Layer 4 of a small transformer language model trained on English Wikipedia (8 layers, counted from 0, width 64).
A neuron adds its activation times its output weights to the MLP's output. To switch it off is to set its activation to zero at one token and run the rest of the model.

Output weights of the MLP neurons that the questions are about. A number n stands for n times 0.0098.
n4: 63 21 -6 -28 -9 0 -11 36 -19 -47 22 2 -16 29 3 10 8 -3 0 22 3 -31 9 13 -4 25 -7 36 0 3 -12 6 -34 9 -54 1 -6 36 -7 16 -14 -28 11 17 -5 17 7 23 35 5 -10 12 12 21 -52 -5 30 -27 8 -5 -15 -26 -11 17
n16: -26 -5 -2 -12 20 6 -8 -15 -20 -3 -9 -36 0 -10 -17 31 0 2 16 -10 6 -36 -35 -1 -13 -13 40 -9 -3 34 1 5 23 -30 0 -27 3 6 28 27 -14 5 -21 -18 -18 -28 -17 5 8 -10 -14 -9 1 0 -41 -3 4 10 2 28 4 -10 7 -27
n17: 17 21 -1 -11 -23 -23 24 33 32 -26 -13 -4 -10 -19 15 25 -6 9 17 0 7 0 10 15 22 8 5 39 -13 -18 -15 -4 -10 31 -18 39 -13 -4 -10 3 -24 1 27 49 -2 30 2 -25 7 -26 11 30 40 9 -6 65 26 -1 -9 -15 -5 -13 5 45
n20: -6 -22 4 -39 -32 21 6 -8 11 16 20 -7 7 -9 -15 18 -6 5 42 21 -37 -25 -7 6 -4 -12 -7 11 -5 9 -12 -21 -64 -1 -13 -4 3 26 5 -27 5 1 -10 17 28 2 15 5 -15 -23 12 2 0 4 13 0 -6 3 -15 -11 22 1 12 2
n21: 29 -15 -2 -13 14 -25 14 -13 1 -16 20 -12 -17 1 -28 26 51 55 -22 15 -13 -38 -10 4 -22 29 -22 24 1 10 -34 -31 -1 42 -10 27 24 8 21 -5 45 24 -44 56 2 15 31 -22 -2 11 -26 11 -22 19 -24 -1 33 39 1 -9 13 -18 43 -20
n29: -24 25 -45 -18 21 11 22 -3 -23 -37 -2 18 -1 -12 5 12 -16 -5 2 15 52 -13 6 -9 -2 -22 3 25 16 -18 5 -7 -19 24 -8 -15 -22 34 25 -5 43 9 -22 8 -22 -18 7 -1 -6 19 -7 36 25 -6 -26 8 -5 -16 -5 -29 -13 -12 27 2
n33: 10 -9 15 29 -11 11 10 -10 -6 -18 3 -3 2 8 12 -13 21 31 19 -5 -9 26 25 1 -12 -8 -1 -4 27 10 -8 31 6 5 -12 -9 -4 -16 -27 -48 -19 -18 22 22 -1 -7 -9 -21 9 -8 2 27 24 6 3 14 13 55 2 -17 -18 29 3 14
n35: -13 -18 -4 59 8 4 30 18 0 2 -2 7 19 6 -7 -7 -20 -13 -15 3 -6 -22 9 31 19 -21 -11 -17 1 -28 -14 -33 37 28 10 -32 -12 5 14 -3 2 -7 -43 19 -5 11 32 -19 5 -2 -3 0 18 23 9 -3 29 58 -12 -17 -14 4 0 1
n55: -18 7 0 -15 14 -18 36 -18 -26 6 -7 -27 -14 14 16 -25 32 -5 -11 7 -23 -28 18 57 -19 8 23 -5 -5 29 2 44 -13 5 -1 -33 -19 -37 -27 32 10 6 37 2 22 2 -6 25 -28 24 13 16 -25 8 -11 -31 -6 15 6 -33 -28 21 6 2
n58: -20 20 -24 -15 23 11 20 2 -3 20 25 4 -12 -36 -30 37 20 -6 16 11 -10 -18 -18 -7 -20 7 36 -27 -5 25 -6 -26 14 17 3 -13 -3 4 -11 -3 -28 -2 -20 -22 -17 -22 -20 6 -6 -3 13 -23 15 8 -15 -18 -36 4 15 20 27 21 45 6
n62: -5 -30 -26 -18 7 -55 -9 -8 -16 -9 31 -1 -7 -53 23 14 -42 15 -37 0 22 7 -13 3 10 -16 -32 -9 -13 -9 -8 -6 4 -5 -13 -27 6 35 -14 26 -19 -9 12 35 -4 -4 4 29 3 -23 -7 39 -8 -22 8 4 26 20 -19 36 -36 -12 2 14
n69: -14 12 -3 16 -12 -4 27 2 -2 2 -1 -18 -1 26 -27 11 -11 4 5 4 23 -13 5 -2 -34 -9 8 18 3 18 2 -33 8 25 -8 -6 -2 25 10 12 -15 -24 55 5 -51 5 -25 -7 -2 16 -10 -3 -5 -17 20 95 -1 -17 -2 16 0 20 12 -3
n72: -7 34 -9 -13 13 -15 -6 -2 -32 -8 -17 18 22 -6 11 -19 -24 -6 -4 -20 21 -1 -18 18 15 -30 8 -11 0 -39 -14 20 18 13 31 -9 -18 -25 -14 34 22 23 32 -11 11 -1 -51 -1 13 23 -8 27 16 -13 15 -1 2 20 6 3 8 10 -12 18
n77: 31 7 -4 25 -22 -24 4 -17 12 -1 -33 -25 -5 0 -5 -6 -7 9 -6 -2 14 -33 -10 -5 0 -5 -14 -8 4 -16 4 22 18 -1 14 -5 4 -15 34 18 -1 9 4 -52 -10 -21 3 6 -29 -26 13 27 -13 13 -10 28 5 -4 -30 -24 -1 -18 -8 -38
n93: 13 -17 5 54 14 -5 -29 26 -2 5 14 10 -36 -23 0 2 1 28 -15 -12 3 31 -10 -18 -8 -37 33 0 -13 33 -16 -1 -32 -23 -1 21 -3 -9 -17 -24 -16 -5 -23 -17 -8 7 22 -21 -22 -34 -5 54 -18 8 24 8 11 -32 9 15 -18 -6 44 11
n108: -14 -11 22 -6 0 15 -26 -5 -17 -18 -40 7 35 29 33 4 -9 1 -15 -35 26 -13 -4 -23 6 -19 -16 -11 -2 9 -30 36 2 -6 5 -8 -9 17 7 17 -34 -2 12 35 18 2 1 11 -19 6 -5 17 -35 -25 -3 15 15 -40 -29 -19 -6 6 0 -49

Each question names a token from some text and the token that comes next. It shows the activations a of the neurons there, in the order above. A number n stands for n times 0.066.

Then comes g, the gradient of the next token's log-probability with respect to the MLP's output, scaled to length 1. A neuron's effect is roughly proportional to its activation times (output weights . g). A number n stands for n times 0.0047.

"2", then "0"
a: -3 5 -1 -10 -1 -6 -2 0 49 -1 0 1 4 -1 1 8
g: 7 -2 -7 -44 -35 -5 -17 -14 12 54 6 -7 -36 -31 -13 -3 3 -2 -17 -28 -56 -30 -43 4 5 42 -19 -8 -55 -19 -21 -9 -11 -8 21 -15 3 -69 7 -32 -45 -9 9 -32 56 36 30 1 12 6 9 -10 -31 33 -11 -30 6 -8 -16 12 -22 30 5 46
Which neuron, switched off, lowers the next token's probability most? n55

"oc", then "lim"
a: -2 -4 6 -11 -2 -4 0 7 6 -2 -5 1 0 1 -91 -7
g: 11 16 34 11 15 47 -36 16 21 6 -50 -18 15 -37 31 27 52 6 -4 11 -22 4 13 -44 7 -25 0 27 30 15 26 37 12 46 21 15 2 -2 13 43 31 -32 -36 64 32 17 1 19 25 23 -16 -9 14 -14 0 -2 13 -9 -25 -51 -6 -41 -40 8
Which neuron, switched off, lowers the next token's probability most? n93

"1", then "9"
a: 5 1 5 -12 14 8 0 3 11 1 2 5 9 57 0 3
g: -8 -9 -39 24 -8 -9 -40 6 -18 42 -7 -18 -4 -10 -15 -16 -10 -15 66 -13 -24 12 9 63 26 1 -7 1 24 26 15 50 7 17 14 -44 -7 -43 4 -21 -39 -24 8 -24 7 -31 -33 14 -19 29 25 -13 27 53 -12 3 7 -77 -23 19 10 -32 23 -2
Which two neurons, each switched off alone, lower its probability most, in order? n77, n55

"1", then ","
a: 4 1 1 -16 -5 13 -1 -1 2 -6 -1 7 11 18 -1 0
g: -25 -33 26 -29 29 -5 -31 -45 29 16 29 -6 -52 17 -14 23 -10 47 -38 38 -1 5 11 -55 7 -25 -27 0 39 4 -21 -1 40 -28 9 3 2 26 22 4 51 31 -4 8 35 3 10 -21 4 -5 -40 -24 -43 -41 15 12 -14 -1 -20 12 63 -1 23 -19
Which neuron, switched off, raises the next token's probability most? n21

"6", then " |"
a: 1 -3 7 -1 8 -1 -4 0 -1 3 4 -1 8 -6 -1 -5
g: -3 41 -18 -27 -19 6 -9 28 1 -5 -19 43 11 -14 -24 2 32 -12 13 53 -45 -4 31 43 80 51 -5 10 18 20 -5 -40 -49 37 -21 -3 18 40 25 -34 32 30 -30 12 -14 -12 6 -26 -25 -21 -9 10 -47 -1 -7 -16 32 0 3 -21 2 16 14 7
Which neuron, switched off, lowers the next token's probability most? n21

"H", then "M"
a: 1 -2 0 1 2 -5 1 4 -1 -5 -4 -2 7 5 -1 23
g: 27 -17 18 -16 -21 60 -43 7 34 9 11 -22 -4 -31 39 30 -13 5 -44 14 18 18 8 -21 7 -2 -6 -2 -40 1 12 50 13 34 83 24 21 -25 -30 10 4 -35 -31 9 22 -4 7 2 -33 20 38 -40 -33 -33 -15 1 -47 -11 9 14 -24 30 -6 -2
Which neuron, switched off, lowers the next token's probability most? n108

"\n", then "S"
a: -1 -6 6 -1 -2 0 11 0 2 3 -30 0 -3 4 1 1
g: 8 -3 -51 3 -29 -3 12 -11 21 -16 -34 -12 50 -9 63 34 -29 15 -8 29 -29 -13 -4 -50 6 7 -3 17 -13 15 50 -33 -22 -1 24 7 -8 -3 -51 -7 13 4 21 37 13 3 34 24 -59 -36 -21 -25 -28 38 49 -11 -23 -10 -16 37 -2 25 1 26
Which neuron, switched off, lowers the next token's probability most? n16

" two", then "-"
a: -2 -6 -4 -1 3 -4 1 -5 -4 -5 2 9 5 -2 -4 -1
g: -12 42 16 -14 -17 -4 -47 8 30 39 -10 -43 -8 -13 29 -2 -11 31 -35 8 3 -23 0 7 38 30 62 -3 10 5 18 -31 20 27 58 25 37 13 -7 -15 22 32 -17 -7 8 4 -4 9 5 37 27 -29 -17 -51 -11 -48 20 -1 -43 -12 -40 -55 4 -11
Which neuron, switched off, raises the next token's probability most? n69

" |", then " "
a: -7 -2 94 2 -1 -3 0 -29 -1 -1 4 -1 16 1 0 1
g: 5 -14 -31 -2 11 -5 -35 0 46 12 -47 -17 6 -5 37 -23 -8 -38 -32 -42 11 11 2 -32 6 -22 35 -14 -30 -8 13 -15 -2 19 3 -17 17 11 19 -4 36 -48 -10 -9 0 9 22 54 15 -82 -7 -9 7 13 -1 19 32 53 63 -23 16 11 29 32
Which neuron, switched off, lowers the next token's probability most? n17

"sk", then "ey"
a: 8 -3 4 -5 5 -3 13 0 5 31 0 1 5 25 -2 1
g: -4 -15 5 23 -29 23 -41 -18 -2 3 4 -26 16 -20 10 24 63 42 -3 -12 -29 9 6 37 3 -61 4 2 8 19 1 -34 47 4 52 3 5 -38 32 -12 32 7 20 25 25 -31 -9 -30 1 44 -19 -51 54 15 -7 4 -5 10 38 -11 -28 50 -4 -14
Which two neurons, each switched off alone, lower its probability most, in order? n33, n58

"r", then " B"
a: 2 -2 12 -2 0 -5 2 -1 4 -5 8 2 6 1 4 -2
g: -4 -13 -25 -20 -61 50 5 14 27 -13 9 20 -12 28 18 0 33 -48 -19 -17 -18 -32 -4 2 -59 16 -70 3 30 5 -9 7 -18 44 -21 -20 -31 -28 12 -13 14 43 27 -23 -3 10 -19 -7 -3 -45 0 35 30 51 14 33 11 -25 27 5 6 -34 -9 9
Which neuron, switched off, raises the next token's probability most? n62

"1", then "4"
a: 3 4 0 -16 -2 6 0 6 13 -7 2 8 14 49 -1 4
g: -18 37 3 -11 16 50 5 3 51 63 2 8 11 -45 16 -10 -20 -29 16 -5 6 0 1 -9 23 29 75 -7 27 -3 -23 32 23 -6 36 9 -12 62 -38 31 19 46 10 8 -4 -19 -19 35 19 19 -9 12 37 3 20 -1 23 -34 -35 27 -21 -2 -20 21
Which neuron, switched off, raises the next token's probability most? n77

"2", then " win"
a: 3 9 -4 0 9 59 -4 -11 -10 -9 16 -6 5 2 -1 0
g: 11 -27 -6 -40 45 12 -6 14 -69 7 -41 3 29 -30 -2 24 0 31 39 25 21 19 14 9 -11 -26 -15 29 65 21 7 -16 4 15 8 14 -28 -47 -24 9 -17 -22 31 9 -14 -31 -2 49 -12 -34 -2 7 3 -20 -28 -25 37 20 -22 -25 -39 -55 5 26
Which two neurons, each switched off alone, lower its probability most, in order? n29, n62

" of", then " New"
a: 2 0 12 2 1 2 -2 -1 -6 -2 2 4 0 -1 2 5
g: 31 4 -29 23 -3 -5 17 29 -42 22 -19 -16 -13 17 -14 7 23 -45 -17 33 -38 15 46 30 -26 -6 -17 -10 -16 22 -22 -80 -8 57 17 -68 -15 -10 0 4 -48 -24 -6 0 -35 -24 48 21 -1 23 13 5 -3 -11 20 -9 21 -20 10 30 17 -12 -6 34
Which neuron, switched off, raises the next token's probability most? n108

".", then " Inter"
a: -11 -5 -3 1 -6 -1 0 1 12 0 -1 -3 6 5 4 -2
g: -6 31 9 30 24 26 31 15 9 14 6 -20 3 26 24 13 17 2 -31 -12 -4 -26 10 31 11 -23 11 -10 -27 28 66 -4 36 22 11 -19 23 -33 -12 48 -1 -35 11 27 15 43 16 20 11 -15 -26 -4 36 -39 7 20 36 -36 31 77 11 32 40 -33
Which neuron, switched off, lowers the next token's probability most? n55

"vey", then " We"
a: 1 -8 -1 0 7 -5 1 1 0 11 2 -4 -2 -3 -4 -2
g: 20 -35 -7 -11 -11 26 -58 -18 -37 20 -11 6 45 6 -5 -9 22 -4 35 -42 3 4 -20 52 -15 -7 -27 40 26 -17 -9 -9 -31 -6 -46 -2 -7 22 -30 -46 34 14 -26 4 -12 22 2 -29 20 -42 16 18 -15 72 36 -5 -5 -10 30 -34 -15 -35 -29 -18
Which neuron, switched off, raises the next token's probability most? n58

".", then " T"
a: -4 6 -4 0 0 0 -7 0 3 31 -1 2 0 22 -2 1
g: 35 -21 -15 -8 -7 53 28 2 36 48 -1 -13 32 -2 -6 -37 11 -12 -10 -21 -6 -8 6 -58 -51 -22 -15 8 -17 24 38 14 -12 11 -7 17 61 -21 23 1 23 34 1 -53 22 13 51 18 34 -11 -30 2 25 36 -14 -4 -7 2 30 -40 -41 16 4 -33
Which neuron, switched off, raises the next token's probability most? n58

"ience", then " app"
a: 7 -8 4 0 8 -2 11 14 0 -36 0 -7 0 -2 0 1
g: -31 -25 51 17 62 17 -36 -20 3 5 13 -11 24 31 9 -19 32 10 6 -29 7 21 11 -11 37 -10 -46 -6 -1 30 8 -3 -47 -45 28 21 -27 53 -7 16 6 -39 37 2 63 11 20 16 -25 -42 15 14 28 15 -17 8 21 -4 22 2 27 -27 -40 -10
Which neuron, switched off, lowers the next token's probability most? n58

" sc", then "ience"
a: -1 -8 11 4 7 -2 0 1 -3 -5 -2 2 0 0 -4 -1
g: 40 -8 -24 2 -26 -21 14 21 -42 -23 7 64 -12 43 24 -12 37 -35 -29 -18 -10 19 -35 -9 27 0 -26 0 14 -22 27 29 38 -6 -72 22 24 18 16 -30 11 -13 1 -21 53 -25 0 -9 5 29 -15 7 33 -2 37 7 33 16 -23 56 6 -8 -30 -6
Which neuron, switched off, lowers the next token's probability most? n16

"9", then " –"
a: 4 5 7 -15 2 50 0 7 -1 -3 4 11 5 92 0 0
g: 1 -38 8 6 -32 -52 -40 -53 -8 -9 -8 -28 -14 43 -2 13 20 0 -2 9 -8 -12 1 -13 -14 -35 -39 18 -24 26 7 -38 -1 -17 -60 -36 34 -30 11 9 27 -23 -5 -18 -18 54 -13 -23 26 -13 -24 33 29 9 -6 46 -58 27 23 20 43 -2 1 -8
Which two neurons, each switched off alone, lower its probability most, in order? n77, n69

"ould", then "er"
a: -3 -1 -8 -13 2 -4 5 6 3 -3 1 3 6 4 -8 3
g: -23 4 12 21 6 33 0 -24 19 4 -19 45 2 -35 -15 8 -57 -47 19 3 13 -19 58 -42 8 -6 25 -21 21 -32 8 -51 -36 -10 -31 -8 -42 -8 -9 36 45 5 6 -29 -7 -26 -6 29 -4 -5 -68 -18 22 -26 27 -7 39 -28 1 26 18 -12 26 -2
Which neuron, switched off, lowers the next token's probability most? n17

" tournament", then "."
a: 4 19 7 -1 1 0 19 24 3 -3 4 -4 -4 -2 -5 -9
g: 12 10 -27 79 -21 5 -3 17 -20 -32 5 -15 1 -30 -3 17 -3 24 -1 8 0 -2 5 -19 -8 22 24 -1 44 -23 23 23 34 -14 41 -3 4 25 17 -10 14 -26 30 20 26 -42 -8 -9 14 37 -33 -18 -18 34 66 -32 57 62 -1 4 -43 -29 -12 18
Which neuron, switched off, lowers the next token's probability most? n35

" to", then " As"
a: -1 -2 36 7 1 0 0 -12 4 -1 -32 -2 -1 1 -2 2
g: 39 -10 -22 -12 24 -15 19 9 -27 42 -32 -14 9 42 -11 -16 24 18 -14 19 -41 8 -34 8 -14 16 2 45 34 22 -16 7 6 1 -4 -37 -28 -24 11 7 -37 38 -11 11 15 59 -42 -24 -43 40 -11 1 -34 29 32 7 8 5 -49 -23 -61 -18 8 -32
Which neuron, switched off, lowers the next token's probability most? n62

"8", then "8"
a: 3 0 3 -13 1 15 -5 -10 3 -9 -8 6 13 10 -1 7
g: 12 -22 -13 18 15 -12 -5 0 -49 -66 32 22 -18 14 19 -5 -12 25 44 -28 -10 -15 -76 3 -18 -28 -9 11 -4 -27 20 -18 16 -23 -19 -42 24 -15 27 -44 -18 -24 -16 -20 -14 -69 -10 28 -32 -51 -18 -7 15 6 11 14 -4 -19 10 -28 20 -39 21 -9
Which two neurons, each switched off alone, lower its probability most, in order? n29, n77

"\n", then "\n"
a: -6 0 2 3 -5 6 -23 -1 -2 0 -4 10 2 0 -2 2
g: 12 -50 28 3 18 46 6 -39 -10 0 -8 -11 3 33 34 -20 22 -49 -13 3 -32 12 -17 1 3 -28 -3 19 6 17 51 -70 -2 -6 21 29 -10 -3 -28 -6 4 -22 -13 -15 -50 46 -13 -6 30 -43 -2 33 53 -30 20 22 -23 20 22 28 -16 11 -25 -42
Which neuron, switched off, lowers the next token's probability most? n69

" to", then " have"
a: -4 0 -8 4 0 0 0 -3 0 -1 -14 9 -2 -2 3 1
g: 18 9 -48 -34 20 -6 14 36 15 -7 -45 -35 8 35 2 -24 -1 45 41 31 -38 -23 -29 -10 -62 -44 35 -29 -29 -11 11 -4 38 -11 17 -11 3 -34 -15 -3 20 -12 -19 4 32 -2 3 9 -11 33 42 -19 -16 -46 23 -17 8 -23 -47 -9 11 -36 -30 -20
Which neuron, switched off, lowers the next token's probability most? n62

"0", then " p"
a: 0 -1 0 -1 3 12 -1 0 9 -5 4 -1 5 2 1 9
g: -11 -47 24 -13 36 13 6 -25 -16 -29 10 -21 33 -21 29 -30 -32 -22 45 -25 7 -19 14 -5 57 58 -2 7 10 4 9 15 -48 -13 -45 -2 -23 -15 12 11 -46 10 -5 1 8 67 4 -32 -16 -30 -22 9 18 37 -35 42 -40 15 1 3 24 8 13 -26
Which neuron, switched off, lowers the next token's probability most? n108

" /", then " ("
a: -5 0 8 0 6 1 1 0 -2 -6 -6 -1 -8 -2 2 -4
g: 13 -13 -6 9 -11 -60 -5 -60 2 55 19 7 -38 2 -12 -2 -40 57 34 20 24 -10 12 -3 -33 17 -21 -14 23 25 -13 -1 15 14 -26 0 7 7 17 -15 27 28 11 2 24 -70 -22 12 11 15 -14 -46 -60 -17 -25 -11 -4 27 -5 -19 -58 14 4 -13
Which neuron, switched off, lowers the next token's probability most? n21

" the", then " Hol"
a: 27 -2 33 5 3 -3 7 -2 -5 1 6 21 -2 1 6 3
g: 32 3 -7 19 4 48 12 33 -14 11 7 -22 -12 5 -52 21 21 -43 -39 -35 29 -5 6 8 -7 8 11 -6 1 -5 -29 -50 6 35 38 -38 -5 2 26 -35 -16 23 -18 -2 8 29 45 38 21 63 8 -9 10 27 59 11 -42 -11 34 21 2 1 -33 -37
Which neuron, switched off, raises the next token's probability most? n17

" Je", then "ž"
a: -6 -1 -3 -2 4 -5 -5 6 -4 -2 1 0 -1 5 1 2
g: -24 -54 6 45 -3 -14 -22 -5 -11 26 32 11 -13 -21 2 25 18 25 -8 7 -4 5 -13 -32 4 -2 9 -23 4 -16 18 66 16 8 -83 25 12 -6 8 24 -9 -28 -14 41 -15 12 -6 -65 2 -7 44 5 33 -15 7 -24 14 -31 23 0 -44 58 28 16
Which neuron, switched off, raises the next token's probability most? n33

" ", then "1"
a: 1 0 6 -6 -4 0 0 7 1 -3 -1 2 12 -5 -1 0
g: -2 9 -28 -9 46 14 11 44 42 29 5 28 15 -21 -33 30 -50 -26 -35 20 -10 -8 -14 -36 27 -54 -1 -27 -12 -8 -14 12 -16 13 33 -2 -7 2 -45 -15 -73 -56 -11 4 9 36 -26 9 18 18 12 -45 14 -20 15 8 -9 -27 4 45 8 -33 -5 3
Which neuron, switched off, lowers the next token's probability most? n21

"ver", then "ett"
a: 3 -4 1 -6 7 -3 5 -2 -3 1 -5 -1 0 -4 -6 -2
g: 36 16 7 -1 -11 33 -13 25 36 13 3 -19 -8 -40 28 -13 16 -33 10 -16 -29 25 30 -23 -14 13 9 -19 10 11 -4 13 16 -31 -8 -3 -42 -38 9 -11 5 -3 -21 -45 45 6 19 -4 -56 -29 -9 -6 17 64 50 -26 12 -6 14 -50 68 9 -17 -47
Which neuron, switched off, lowers the next token's probability most? n62

" the", then " M"
a: 19 -1 25 4 2 -4 7 -6 -2 -1 0 14 -3 3 8 2
g: 38 -13 -7 28 -33 61 13 29 13 20 19 -1 -29 32 1 13 18 -64 -48 24 6 -43 7 60 1 24 23 -17 9 -32 -11 -19 -13 49 26 -32 42 -14 -17 1 -7 21 -11 19 -16 36 14 23 -2 21 19 -1 37 8 39 8 -36 21 19 3 10 25 -29 -30
Which neuron, switched off, raises the next token's probability most? n35

"ale", then "oc"
a: 1 17 -9 -2 7 -5 0 0 -3 6 -2 -1 0 -5 3 2
g: -23 -5 22 45 -30 27 8 -55 -5 6 12 -3 -15 -8 24 4 4 -45 -8 -27 -20 -39 34 4 21 -28 16 23 -33 8 -11 -63 3 2 -8 -21 47 -12 17 -21 -34 22 -65 20 4 22 -24 -10 8 -10 9 -34 2 -8 2 14 -30 54 -58 -45 24 4 25 8
Which neuron, switched off, lowers the next token's probability most? n16

"ran", then "ge"
a: 1 0 0 2 0 -5 1 -27 -3 -2 -2 -1 -5 0 -4 1
g: 8 35 20 -2 -7 37 -2 -17 -42 -6 28 13 -6 10 13 -73 28 -25 -19 20 9 -18 44 -22 30 46 -12 8 4 -35 9 17 39 7 -15 -1 -43 2 10 -5 40 -29 -23 -9 -39 4 -80 -12 24 -22 10 -17 -3 56 8 25 -11 29 -29 -22 22 -6 -15 -20
Which neuron, switched off, lowers the next token's probability most? n93

" at", then " Bl"
a: -2 0 40 2 0 0 -1 0 -2 -4 0 3 0 6 1 5
g: 64 0 36 -27 27 28 -2 29 8 10 26 1 5 31 -46 20 24 -2 -9 -50 10 15 1 36 26 23 24 31 -9 7 0 -58 15 12 9 -50 14 -33 25 27 5 -2 -26 8 -17 -28 -29 -23 33 22 -1 7 36 41 37 20 11 -42 -11 -13 -7 -62 -14 -10
Which neuron, switched off, lowers the next token's probability most? n17

"oor", then "he"
a: 6 -6 6 0 1 -4 0 -3 2 2 -3 0 18 0 -5 -6
g: -23 -29 -32 0 46 55 -31 -16 -8 38 -1 -17 -9 -7 45 -33 -20 -4 -30 -40 -1 39 -4 4 -20 -53 -25 -30 -5 -43 -29 41 -5 31 18 -14 44 -7 -13 15 12 19 -1 5 -16 23 -40 -32 21 11 3 -21 3 -20 7 -17 -16 4 -36 -12 -56 50 24 -13
Which neuron, switched off, lowers the next token's probability most? n72

",", then " imp"
a: -4 -7 46 1 2 -4 -8 4 -12 1 -8 -7 1 -2 -1 -2
g: -33 -27 -3 7 36 -33 -22 -29 -33 -17 -19 8 9 15 56 11 52 35 7 -20 -2 15 -6 -38 8 39 -14 17 -18 11 51 0 16 -65 30 6 -33 17 22 1 -38 -51 28 -10 47 21 19 50 -10 -29 0 -26 29 -5 -20 -3 24 6 -5 34 14 -4 3 19
Which neuron, switched off, raises the next token's probability most? n17

" first", then " on"
a: -13 -5 1 2 3 -2 0 -5 -8 2 -4 24 -2 -4 -6 0
g: 10 20 27 -18 -28 -29 31 31 37 -41 -6 5 -36 -50 -13 5 -17 22 18 25 -44 -44 27 20 -20 11 58 1 15 -7 15 -19 49 16 -20 18 31 -1 -5 -7 -2 -29 45 -33 -15 -7 -33 14 41 0 27 16 -1 -44 -9 -13 -51 4 46 13 -17 33 22 4
Which neuron, switched off, lowers the next token's probability most? n69

" d", then "ol"
a: 9 -9 3 -3 0 -3 2 2 4 3 0 10 1 3 -2 -2
g: 1 -2 -28 -1 14 56 -8 -25 -13 82 -25 -37 -52 3 18 52 23 15 26 4 13 21 45 23 -7 39 -15 4 20 26 -36 -3 -41 21 4 32 58 21 3 -1 13 -45 20 -12 13 -19 12 27 10 -11 -26 -21 17 -25 -9 27 -18 1 5 -25 22 33 -4 19
Which neuron, switched off, lowers the next token's probability most? n69